Layer 4 of a small transformer language model trained on English Wikipedia (11 layers, counted from 0, width 128). Numbers have three digits each and are written without spaces.
A neuron's activation on a vector x is SiLU(gate . x) times (in . x), where the dot is the dot product.

Input weights of the MLP neurons that the questions are about. A number n stands for (n - 500) times 0.0018.
n3 gate: 472597628325570478235470409479535306387427586565579640478481493446374593578474207493339575306516608656682392487729467626517464540449389568290370410466415471490572490464434545377690287583324533487372596513552528450561673432349588437318306341412509497476476281460695559467587454415601669431430509448593585641457464595412526388552291491385626425411490490444286474506549451629319367570416
n9 gate: 612727458441509586448407532552551367398579470591652506509328572463494494472437740452383402687593741569475538537503481419461339593478782317612455494452598562567550693513494441521399463540580472542481580459553455583596777604487537521635526410562521463533519476494367594446267421500641552524587497567405615568598391630726279471459469484512470674506491609506473697521585158603468697549650
n12 gate: 366583425711584369711544500393580376493522484477397449306565503468582480606493312534520651493510400375516564374563554569486334439634540451536487618516507594540721400631513493691539587419282470602305625325454500610653536525541536567442270477632475648511394674594432276344611483447632491389317442478568532533327385366487493342480437788636370285722530513450341629606463444627514668403459
n15 gate: 546438683412572537512481683492518524470528307335521613503443305553491608485497538432374532420500414275567376554531699572447528622563579561488610539410402437596555576605602548598491595282638476615601416381430447457476433552409564459602447530442589439455409571392547628485542313756702562465531576480548430509546497478552255383632308471733356439667497252569541454630552434482563421732605
n26 gate: 672450428373452339509506367562357404533511627473488503458384627459662461418558648540632386541726560443497607482390599239366555326620376633352549446512414518441455589509349521443518429559551485418657543485449397517655546425475364342548366566412534608481591553389582530540729534467561492579609520645631234518335778544561442348497424577556380392543543422537556461565650457523347548615392
n45 gate: 469525412585371435494480792543665409435650570743417458506529674375617468539487602663560562428614582392647445404378423461608460379539497647477637448437444416376408565490530591320455506500519556500493533934614481303377549596612487405461483741307528455517388721500466444464533553582470439560463655537665535354487330459566427517302457566587342614360520289410579392385470689516480320471475
n51 gate: 621383388481572557327621464834497633481467382465475403387431401547351468462615530432506473440484453468618500500510594326313407549699580446462455481735552513683557527322471604633509434516588558269580546398681500351607487563523573472720470722494603383456447506523437251574449352519602426491490565629497408450677325401529336573436414581531291708467506551640374500602497678475401433450592
n70 gate: 414689347437606429576529606643622612494488736576436500364549371497406400443484412446506625375638520651582582580532519325445389481406368541369443525554583506574497454506644484279709331429550380330457561522516326692540519595549399491357510575362461604473373389538396730452591395487652518342581377541503445562529309513699471654643367610549470523359675475674588465592586625427344387491412
n130 gate: 447603542425469539622433521677582646528330463579604472497371714622593416579475442621519408530488490325682303319601458525468478516466761506509342525407456308420368487592545525652549604645426453639542535387428533625704443393400362530398535481425467546527575344583555484437475383667349509361539334524540739537472413379572408536532683574454385701577243441491658434403573574458383644433473
n176 gate: 506592379386436381563655641543690451366445434380644452430394540464454348466583765747307349526500651463478623491478616650392667402418629641641418521529609406459371526694522345512407521612342503512567553528644649647549621666605558622458453356607506393477557578625669420630582484417494426613317574569379497488478564615685550465522500460464509367349472399512432509623512454470411405593358
n220 gate: 464547586545509491466780289577590443389488534465478660487390616456567436490404573474597456564442574840429455497710575357507581457427574519554500475448552551533311591604663662543684475409592609646627553378641460359519439664361292438440658647337439600603500500454583503425611500548407533568398345488516519668574363420301316319374677662544590385539412287561556529428312482497679452569537
n222 gate: 617483667386503417605359613500684494552722543571646557506385568532494532379553710673592331506506509650526505635491249599527648669666444345386525549503604358473447479509515372670574557569497518520637503559643437528465574545379541605396467482632536355691530540414388312358462509318491372475518484682471528503512594537359464332397444536465494500635530413464619538443592522514582526560337
n233 gate: 445512554467560543585606380458638594455580613543518366578431314364593359521424431429518449347476316294521373402500274554487592475500327591418532473576310518696606500395444542529438527494545463782661401549424385361416653575403427418635709624564693411477390429389544500386479521558418698447306480511392430443448594383366439418479494383402427462633365545624485403621313434441491458568573
n256 gate: 494362713509574535458436287537689531762640479366452676494211575485512442590596494516749422598364400637631503485425544559433594468522338401441662257497506525576447578377532518397464436357371494458393583534391599497436466694584537545472443485633456486520426406409590453604574434609394665668494595550589530325381410313307569655434528568661509435437657466435506497612644474425596519521569
n259 gate: 470411378614581533441604241415340355374521534487438416356706433556632607624303503629442566490582420557573462360772451626461388526390417592465418424348458472604319477626617472367441401459513404586556546510605522630387641337592421601297493598421464614517431534761714436356569619602554541424709594363290472575471567441436545483596494389488390607513548453500506417435474497730713421472457
n284 gate: 387565497760400338586434356571503369488706452703548243467344644638451697494472522378640366494515369540494406527512409540658590717433383509579491697714416527522472285488441345573431608560506399615589553688488494477557472471503736470443342485378445570768503578550471617382549574580438566589554474560573453455457543481485404535306491529557612452572444670579539534560457494621544378539515
n314 gate: 451553443503367564580629638489524524597388285340554467624485439554530388605555354488525426648466602494500472461346491479825624503609432466518334582538401470447491558534525630549362389479479534405506563534347527415449451683538475592612484531436378458533643434463497598602403454337448529220585509417597429624413350484522562401549605527647322536403438190468476377721348494740617647422541
n348 gate: 566357461664376452540623565684598566434426537491589349447435472565619488620670382490379579612547592591349646596519391500299675370584427572409416700536385509690437503458503450452414466686550377527647539494664362524534551491565374622491581572456494468574771395529415412487494535592386506603691477524534530553503607487472363566500560563382552404555091660383677446828532530400546478500509
n362 gate: 580386493474394543532467436328528591529649481431392602567548513548694355405568503576586626503565578406461397609451314422413349661487552591442450481353648374340526466546410419525446356490333412450195593520510301531310579509510588478388366367529426488437510360682581614339539461480415300531453700616555553394497341463314671537323782233574579538477365675351377503411612389585416422481500
n376 gate: 455472311574363372440684472489403749623343408497543428541558364586503395488571448458410282531623411541488500471479506556709527560739453541585399547418479433618456571623557474589445558656480420426653566337576303472375621447460518713457494409482467492648323540584534426625564346530373453432415664425433520602562371671503393626571624613578548559452685556511517541614437486545494591310458
n388 gate: 518425628553332562428227471368530500500497542472470494378576388382681549438683474705506445565552435519571431476743465546720547589635416571405397445467553408636565642591595546518488340640457401252551611475565755571482484506330404503427366596590345826510439391513548562513494569472587408482650457433482512408578519551441328461441640546388599405535500540718512494699547445395417565533378
n406 gate: 635572555348503582455513442463446423558491530344448552546558419585475586438416471393424406526361325460478589442394253679484641407497419417447470712577531466732404692601434654580512506619436578653455535307630446571552506544291317629417510522376474323440564488752551519585318741512257546470388422386466452540541478558559459562419397581549659356351522589544437475524528392566580488245667
n408 gate: 577582591541293411573388438369545491547280463434674558460426550625370463293397393315563513461647471519654549386472542419516374770401553263456595444512547621635525421666557454411582328595509525433448462575409439413571645556471547427349468444650631552687490515605575403424463465610494477292584643494296690618532634594459588431292513505436400582474354466735382553530604361473439619494464
n3 in: 549547585414527386643489471640294493367407483659493430466631534336432568631665632476677600331534493517448433594576395527567483514537383613503340524326313344511531525336402378402326403507222479434532282617445520579486507513461668407473391305675282541416528195479635689528578469690566353507383551452635308497549479582762542239441383518389327511433399575513480562407455636666365737383507
n9 in: 552537626532566533500608578577515656583512578394509412538535474253500716465590507647432691456542684564462592349555487532682468467563436605331409446561442491559478379520526316725562578673487513661433385584567534524374632558480634410513566605455919462585500397435473484633430364596387506343493512410396367443681570597368419517416449520528441625624769417457289301363552557633500426487374
n12 in: 365544658448795579507361559452463559548549595284659483698500709541514414615479478698409438424545406510639584575462365579518304529555413358555434555630419401504173674359560431655656429534394650547413610354348379543569556569407528416394618552555405675441554622370586789577586489416437380600396548275397627624507787644514440525336622627398393676422384648536517535551272497460486549531697
n15 in: 503435398534555529518352595560515433570540413494686686403590537317384482333546484660397532787442519445562466533593616619427463604573512528329453470565432621393540429569444585491422563530731562542618582599488437509473537585328552417615699586494547334657417320385678469540586453562262655556642474595552414464435653353528453545596648390437485315635531369561625460652366445737570429641527
n26 in: 342463651336528470448604618567424697588530451414445688494512446565403481361560510583446490474472655588468436385455200440572414584556408531387569650609340266597532441510580597446623494512478418576408519592320313629469322542451740494556487399484509555648327257446549440487459567291354662585367450645472561569414616661633669618452640679503412384510519462467494326488647399479441576630445
n45 in: 579568377570544576469526359441258579541440606551316384538591571509510189584481600474250440326631510414452622462358510503497584405519555640494521392586506636520660540666539452473319541402598413367520454526334522521566436579500516534355454618503315430609394506633646529319274594490519715540460324341497667658455669357519419567542477548563726443546289468658577478478532666444543474315552
n51 in: 487559553384507584477584462649302534591427360568650527316543558583344334483452634524617521443374450428514456543720347341546555192480633629290481429490490490503804272420566368526523477554571490520422580432565182468463294529697561556473412337418445453518564603576539476472358380637592386385724538289540375449490388504428528507483281443533279601528666581685549305527341561418486592327693
n70 in: 442543602632600522283451595390526402493624523640431341670453497699372443415381616486527603436608433378537506550503483746591479493470673463426774456458606467587687408435452614397348477277470266480553375391338526623567534609525409637637594355486362575529525507497848449747392589333575465529357368560467552286339409285480305532476691467390595493808476436397533429477449516556437605480529
n130 in: 454564345677394678554529637445574344566695456374405459503264503255355531325444334560398573555410645403552690736525468351457567432541458403531464690653303565600587365365450531517605473640411455487475443664305321643534633685435389772610572528563582628274348599553597434412192504601633477473589338507476513514532347605510482554570570457408524691621458597371641535696577520483500312544329
n176 in: 596432573371603558413487286506443540463563515673500479615572386305540439630676455572441568610448529583395557660317362610513478595448509518255427430553628564421438439491284220675620488687378574628490695506494566518467478453589389735461332368448585652628490518547382460338561444688549408500424471405488354606677607542488522532689485521600619613487431549400625485389478378485532543488476
n220 in: 582463248451411329291422562716547438400325459584429388548687625581648448476625446422542388504369583552545384541486252603536503418507684234562526531450458545404510311581327490421794748534623629423496479594510567553551434569511458544353650459413530299363496493278532406486500591549709335430707506617521363623346337406604524391685381473391490507592416331450607354325549474503374625327270
n222 in: 510610464524548409637500716280367592456529487573524631432551603540493531258555725507514493554524346352534561466517240647539674709462459521760493435612684452500552622360532640392624460358548479563611570493411206477639732412464300523402592541497477566761575275346468352465650368407652465487507583410629596371566469489441538396285317425341650638426497432362553234477517601367600503547596
n233 in: 428451546551500557558510598500433591513642787421324590310398370417522215506437497609327688410491589585338321478592468726464407402437538355509521600315513391623560381387635475515528512345531576546516532544655414473347497662438639482512516532506533503328516336596385551542707596452417503412386474435341488353305633253478490635500608334407564347542481365476580557494612485460651399568628
n256 in: 352465386590595528558521462410471536738640516570454607615464477432464464641490538588389423259527611650620478680423289374452349356510580454454551312427480464476447486642412569446529516562559664600555623400394561516493580345490603574612534377643743864568351503541541460227632389483386615648342642306549519493561407410654645285440446433627432626449500619668535640659456465555528700536407
n259 in: 338405627825572417656575566335622622632480384496445531527284360609556344521563380425504602698357496409465348476535575583504511601677437664517390528329507490672486496475593500424398493548728535679289378353633466600400556348500531584744457413615560330355623326457641584638535592391342435618547529575359335500366427493514655369479511692483416467475458455527426300381295510561641573138409
n284 in: 489354436423427534578454497387463468506702592548307439590596542405453594500441399488671497553409481479790602448542431735485506549494568562565539477619410553545506537343702453317572459573409301603500406655429583418526509573439467735427573509456590476330525514362592601641538575536699456605339665633558632371593527509521608602539354461512483459503320647585597509491485329497595485668443
n314 in: 528662507592513565599618627469417451585574558599648449406774487400451585424480613533540541345418665526526473574662500539442483557601668595510619719462733542490437507436587451484372838558597665583544527209418570641513381647330418506409402402530618376437190503477391401580667490589404472354395482660523503578523589531615517603649602629377475476678523582487525381430467599357435664291664
n348 in: 581417400393518648583584490526600535398257302439507764224594450670666634322589544565608578481567582464596526364643493528551496504422439426496365373500640461485511411554638423571427260601209603493493405443443693415447525554526504651447540667511618451436441424410762628453564249432250580503558493417209466465636486570496522685572386525580737665620702306591349333441475393644761408441568
n362 in: 507343314593602487437345639529413350541626490275480712608405531376527302645593418511493486464486712579576465446448482493457469542964493243723618507216549490415572626402426572412446574470507434394529486479469560507683493376521242450398383339589298554335596534329432448497373486465465516570507506422497510503406225217369347457476528611409407627567354438533410600533514507483350689584440
n376 in: 266419428609285497570608752446711410529490514471280518668436646230597385442507500504592819588460610431656540639829407392279478429439427413500414446458364417459325318445533507696411383421432467493681697504703320587464431407429598454532679496420411760434541454603387391408449412485310568455239716667496461572243486677504460545570431535304468485296485367590374424496467524556395565511427
n388 in: 614405250644506506373671567412611477442445274359475577596788529385652500316480429457725548582480326627631334423635540659295609493494778594584481383509431513386513616337606697466580506500510556503578650444594614506342543398375356352429617510627451599291480376507588569381724428566454540525513394647542560587408660514579615582395674586478453393543437474478418402687483491402557513481434
n406 in: 598653521613524513407553490589467551514378540379513379426679686631401544448300436374570292619688249404617631449361486418422722281647448568305520422484385344321466414472447616719470544466582593533650338531624590402436344627536387450412447476493510472474372329573610428344527601614531503454199529326520234334462757489383462418517611341446753638395448565487377524483681552463507418648480
n408 in: 454628471650631629649289588587513680459565537570361687449404399639514590685416446528444547402510562423479477558763546514550598439566353763593791528443486534525594413337589758497649698572455580507500568322549416510782479421302434702411797323448381328693468575433482462447531346497483529678471510549507729445570378276479528475437521424425651357333475493490554458581247585587442664412533

Each question shows a token from some text and the vector x that enters the MLP there. A number n stands for (n - 500) times 0.016.

" end": 246340293680593373557463576744617499492516600438469320576487655336428645430438562295276387534586490396383384595553683607674520301426430312592410555489391460429483563582636496298660293588508351647388589463303622494360383385551596264516304532583520548320556384441619564475515555220507507579659248348661513372491611456509567429584401472392547564430480579436532440422441648339362714631685
Which neuron fires most, and how strongly? n3, at about 12

"y": 464387699673522426468469320557317437451579420535575548515546519573392456540442540531493567364477286582610531486709506510600504379407495431651426515553527528467444518467465530400398607535518449461396324676341609447472398584682718417579518496509579334512594534303312534527348552377341310554570333631414452507605703484371536544610417325567551470458778613598622507377451392404413636357529
The neuron with the highest activation: n284

"r": 351173494624409469598481386681372600329784448276723417499636544382394440436305375495554376505464379546283528766582518466258409458589504371488383367415445605387447477508602542433588482588306477391295558496520425480505531400371506426577464407665621427607584463508541492624530466322393683617309501282550752614531544595548417485559579547477580515404608402627578375505395509432357456454535
Which neuron fires most, and how strongly? n376, at about 14

" M": 367324386596503723502476533456504515376786706393683374526651556304373753443294531513343427542343471509558495476566564586535661237364622448458472597248556618419740283392660456819659554548384405710306665529563525284506439484488666313552517561632602540540523457512374510540434544246205397730678424555447598454478477524479449445725520367695540573532426244566355362289604437279265553541598
Which two neurons fire most, strongest first? n233, n9

"ec": 580285449638596556657561563531378509294560579446470298500418527500331538476661420678482431559416318499437511717501524593438561521481459399329442687414435607550438504492449596428597438507427373585397482467415652502605654406488484410781527456356586643418489682324463406519314438451445395431607634382594348511431692441635455507532611556454822370470519326546702464309598609373617605578698
Which neuron fires most, and how strongly? n15, at about 4.1

"1": 460434706547676653592506510624356557228554541394350363449499512440587651448410370537662481601546392456455569700435491452555457483496687494526440602545493511463527584473482521639525574507447551318575610512340543383393518614550383413439419699542635572571682449555454360530564568349644273499566360540459478516358492481611579489481435411462640429342502437507653434498429491273455670543568
Which neuron fires most, and how strongly? n388, at about 6.6

"ub": 501307419564360611516454526715376513568524327513652540566573435528534565513576321568567304675558205576171435685622524511655511423672504431465457599473553700331478615562702524400568436533465426517549607528333610511375567442334526432661505638571523476536478706467450643696562518459640372403492333336594568438452555547406525436427564418406601476424601444587598280333607581469324694553574
The neuron with the highest activation: n388

"he": 384116526556390382581493564483264491496430342475615371683527384557459512522436318544559540638486351574331569520675580433345447453486590472488405697362374745480379586391512455432311420525388553538331466462463321427365459441544619549429426549496551448497595450531511468687372490274568356641486379536562536535419579545546500591560519316387438537380751469609605419369574478268432558351412
The neuron with the highest activation: n376

" |": 466286327558470406383556533473530561265607571554513559614567637313502436457425398617338386489484366341373491526468433493562493579459544424543399550462543613383418387477564537490534500564605491575457465452481575486454431605536482240418477461575328562491623468544508498645458581324391447639489439533462468559584623481575564443608522505518487628469466390484376460416481542426327676681670
Which neuron fires most, and how strongly? n362, at about 3.8

"ial": 359365483648519563577393470526510434368500364328594508509472470562444448557419606641434567417561365589461470647567400514604487370503459416582460578512391510387296435441453513394579644533421615597374527556272760313490388427480539398641382476655541570625619517445527508340461492436318438464561323516502493490416642490421736534701549402395558506573704429578603504443502559161259558583604
The neuron with the highest activation: n256

"ins": 344332589570364538508428510593461434281485526479622481515505491425545507461194480590544619447548333409502670529516482622530414415511585451459745664531367528379323497742518553388383380525657373393375530426333551540458454336577565400411448497498533370378489497432389697670446461518358428522471305395522395418489613359422495383671452257479714545548452440628528392416465628345388598444596
The neuron with the highest activation: n15

"\n": 370402420681532357472515569538416479398596599565543540547722518408476624425251360492415396466449332398396564677535577585478673513436564399559472413419558625525575442393468406376652484503401459591450690649486571315603433563517645424581455502675281477446405396460636566547334657340286355563479364536414498375594690618580547519610519605611534459457688414449405473450471527349194580691733
The three highest activations, in order: n3, n284, n256

"0": 401419697695655536467535665543327557305605442526461530678523498514414490505473444625635578457625150549428480499610498447428455430453663493519443686466398497444550476488551428438529712569487528546489501484430656397565386488497424521844451643680558374629371416505529554525469510438332197614583283561452428504553461423404482459541472364443588521319603448537619410445530444454232571564461
The neuron with the highest activation: n51

" Co": 447290280407587594543632659535643541363886610396553482541547451365266639458383487505416500520153317518562511691438729588505585569369520483469327696226435544452596422416826669531441568343336354552470610431507647387575490349558603337404397532575520430438428543404562271403300520447273261512536247462448412445422558427518417433621375425432546507187644394525546496358677436335449535349580
The neuron with the highest activation: n15

"9": 297340591516608499579463586464426622273659555460503461560419613512388608500416360508473606548520367494340531651450405544499406504445582548509461524460430570540458442507440488480519642436590582584578649468434664466539326521572390491636553641674417520704455461466516451496537543376440259479550321553375603444438616457408603422627396347483586576437516321503564388485549500429339585422539
Which two neurons fire most, strongest first? n222, n233

"P": 499438422672546714494426527562305531346435594449438571626632481393477410482444286423562482591622366491289371589552514488480637352511706522388328635407309584487388488489770400653484398501452563467585470712461512267606513282566567386551539465444616496414371566601510391504437492310488438557573526507498627356436503388450478653653256525251687521269753432609366626354502607334395592519680
Which two neurons fire most, strongest first? n51, n376

"ference": 237279559631497636696466646491559398483531608465470601646345512540563538422496469505554505375429423378334502564517495462404464429630436383473433451582492616285579498573691530299645545640705456375425485435395690317412402435654331498451448431611544538568353511410478581557452287424363409410494295456472416338525504391526466476700557463319337389366551413455579468339458501324398775403650
The three highest activations, in order: n314, n256, n70

"ered": 377277667524402393528469514582468525611562393548549460488648481414454562542318354331588418525412399501477622793574309629420318359412422479268621376434474602384312475529593607418510581449422581442405428646372612347566381520443543357519394436662636423523444440606453601615367534347458516497457427523717521522694561461457369627552490416503568557385747531599587552310519636381296642564588
Which two neurons fire most, strongest first? n256, n3

";": 332287483551488425521547549534439482321475540474463491645593522411538382504588448555383504384499392571399491646421514588376550558531574366473609589533665667406481352506647541428647523607590534458362501555494563433569517608659500482370292673494438547641631532578437461534412450489331365569515323417466616437514583475583635458487385413676540604357455494493478312392487421383338685702773
The neuron with the highest activation: n45

" E": 241383502536558513630422516560547533325591693356371294528616372490238613440569428456690356609327333459625633531428560437667607429430470488540351661426587569281453353365568651627564529469318356577443702558546515127712527386541536516509394625551663526548537426460536247534272438429145338722389370408401405465443550367478443487570292297441539525238511430541522586281670287204485624574502
Which two neurons fire most, strongest first? n406, n284

"|": 478383370649466431593553595466397536431617604627520618679524564409509587409326396592379370378384441600305498521486323472493622579508521523610419478301383582290496430387514547329571553469392507525384774504354601363595538551531629240642354539544315481483592485417650486611462813453293285585608373536386516479538638509541558484666517686528493558486574339694267522394642509320271615599771
Which two neurons fire most, strongest first? n26, n3

" ext": 306412345605446446524622398636622510419696639509443541621536660415299482480456600487429472527388407518407565742469825527693464277473443394496364567275384449341713626654502587242622425551581495629274545521460642287560674663458621326765364427416466496535556362285513603582388451295650426553659382388682578610443604412509517305508515555449462531336490473524466407380367623359229687493610
The neuron with the highest activation: n3

"ion": 256311528748403432527568562609593526220543607599521446384536492433477546517500537631364498491587410509560519543461495436414395483732461385533686571601413644420386509672626652464452618540507542445368435501437544267490483333592631514485592487534632512425599458489386733559322512331530491481632346481497460514397706584500465615688413409562521508460554354582587360339519414188140591446565
The neuron with the highest activation: n45

"in": 626247429622426471534482599597359407427568330325500437538468617611433539443603407709449500347579289554268372597588534457326491543583568259490507624448499560610561460536558413366372463613462410479348408448407398324512364342627466664487436628578494441656631493455407521594481581532457401602513424543539471498441513484519574482641513322633776453530691458466559537318459687349411584449612
Which neuron fires most, and how strongly? n362, at about 6.6

"6": 463289556520629623534392477636379640197539501396400540556462599558474655408594420480587450526511335605256478627419590552585503478467582395501432550476437617544550503432589475571519654437515502615628596479412589449548384568495296489497417644563580610616603413596533479433544537412465338595518295565392588443383604520551630489577454517521534513369489433491662428428479365259381569481429
The neuron with the highest activation: n220

" disc": 448302486492480498583637583573508534510697602505521462712463667517350510599362620539456381539338471425295443849538611624649614412436453242421465653432677499287402564645630698340630432484616418517507585428362573316612569526347529579567404560322328463453475300544640366547242366267497424464648456526567436584393653431485506590674476480436511636370438458529495487329397479233357725355694
The three highest activations, in order: n314, n220, n222

"ate": 429248431644525415535513532700291520454444546487256455460465299410422669521428434481548336584507437570479328555584463622518530482606547454369306579416464727362473516481532568628516486477310562596485561383259701385658489308544497402425564462345749627428473519457515607505238442350475590434486388460544374515514610451609628568574381354441623516469711475486621497473551571400591665518493
The neuron with the highest activation: n406

"ces": 323407510480404439531571607534515387322455528609549547684556476454345568461271405465524381592382322464564710571457505452552429382450435474495602406429467673283259362528619533504393568541536426440485560483391689528597429447575450292587591476445650541386354593555482561590439343345450473431534208460544562453598554508536497514570451436628525579531637533585526514374436464244290552375545
The neuron with the highest activation: n70

"ans": 290145562636367438518497605538364527388374481555650681477506526575303426364373470668597696349459293456532703633630532535350614474568542373459562647477393570295435467497496580436438493624558444417391554495351514474366400292637562542594457621561536462475428531598521550569538325548350300421657283407627477421472554473429594512718502286665752654543592548586393467476416541248418625497584
The neuron with the highest activation: n51

"iv": 427249520600388528468459601562474544378667542310608599512576634387387454410458470702562524300506499549563651754442647552414497457557478398393640473529404582471687422518591515292383432597545427470410362571445489293573399360352694419495570647615460479616416390357443706542387505441602449589553222505534362443516566361585467592603541428613584532430370275590500482330410502247313657427791
The neuron with the highest activation: n15

"ell": 413334662575421388562455414573548440319678457564573476524504560459538360445353512531567433480375221479533526550473612359468448498676486348570514590733417504677405530416586575449477625581294402495558365490279639493590602316394457534386374621585623579512570404426485696472534541332461311548513226541538545594455505348511584596677366330553571537354752446468549440354421489202315458473633
Which neuron fires most, and how strongly? n284, at about 14

" b": 554355546621422614577488434425554522278755711465558514509564421581401479649369634324493382491561386507407468789535774544383481340536664268451415716485585593455541559547507544444620481577388453579331484592501447322652493524500613303526355505694354536324499358498534499589432380376394483724657389441485648735644461360442572553526454249464427660379375400640504290251488399141406645539596
Which neuron fires most, and how strongly? n362, at about 19

" Al": 481522267650388553618415500604428455455808414555606465595665583450502795453437668442416303584349454585554690573438554398408583362488548459599465618239530595356678325367519559509710594586248518650390729386507534444515292428496638276631465592564593531342492444434594307314378578192264482540412255560409434471439600503543562412506336370789568626422469218273400438425533415277287619535509
The neuron with the highest activation: n26

" ex": 410338636530577461627625484714488583236654594418424635685407604397370585637553503545576390521451384469599605619577655494552486381443550421518474547188336463443685570472288483299593537573561472536453489428445664332629491351485618400523461586530450331531619260535478430462394318427260531491643427415500604429303632306402450363742343342469474681513654471618453334295356344295365772639626
The neuron with the highest activation: n3

"ouse": 489211215588432423517431645314567365346319315571355613398554532449566522412432484442413404473237339440450408539512412567523526251526466336380262529443542671599514479457530517497489529633603386617464543498549575615412496416695434414555479453437645674612487459229645523465270537466463525619772438522405498453463646351626600471501562542410752650447451457446560454552461541408399695432591
The three highest activations, in order: n348, n388, n259

"mer": 408322429589480474719353646357437559254698523547669468580519489551394636443327352379522504578422371414352529729666453526415313445619303515370473486421309634364341559370651547612387546547374386491316620685543568422522490336567443475581556639475568473521435627340444608478316415495433459458431427671420295531619792284626550689617355389470566374499457344430520577477626444364365582524776
The three highest activations, in order: n15, n284, n233

"re": 417358602555587638443408422558291484477574423379607416560497489439417529404491278594632315624404315515477628616581424511285226529468552450223373536415481659389371361401467552422503537425327313466335544506467496424475616554453634541475516529503594549461467613410484577687539343499478535575409512520522569322682561478567434498422604486416587455372688540649732433561396671330259736445637
The three highest activations, in order: n51, n256, n70

" ": 408346380635513377647581691532593539497453387530570644328464612368505614571495573435396378466490391577292481624452587391526656384418653458634394424543558454467603352645480279473616404346541365500312577471453554433559564620540615278519452535550524522546409472442416589704288660306297412705462288536443427484563583372501524382561571325484529532547604449569323497390483416449391538432543
Which neuron fires most, and how strongly? n9, at about 5

"eat": 568336456578608424405522495455370468455510617468470628428506549207415694451357523506610438691473454680241509541585517552454453336357584480418471520400471476355669509509651636397513428650348455441383279521203655472672612336471570390595407575439553462320614548499337453402353498239554476453592422486595359620440721470475512460670441606271800415275647417531533421435468607511293493490533
Which neuron fires most, and how strongly? n3, at about 18

" War": 465420479437534465582394425444407653535672579599606328562496441516361766478455554409400501732347464448475641588487448685520364412655384520418416547480419606280304430585605500422502280502434299601379757317257735340615513313476507336581452513512588599397423582439600335221335491489367342660636296562495430478503909583505494611407376282483606502478581498321459490309565443253275690510470
The three highest activations, in order: n26, n284, n233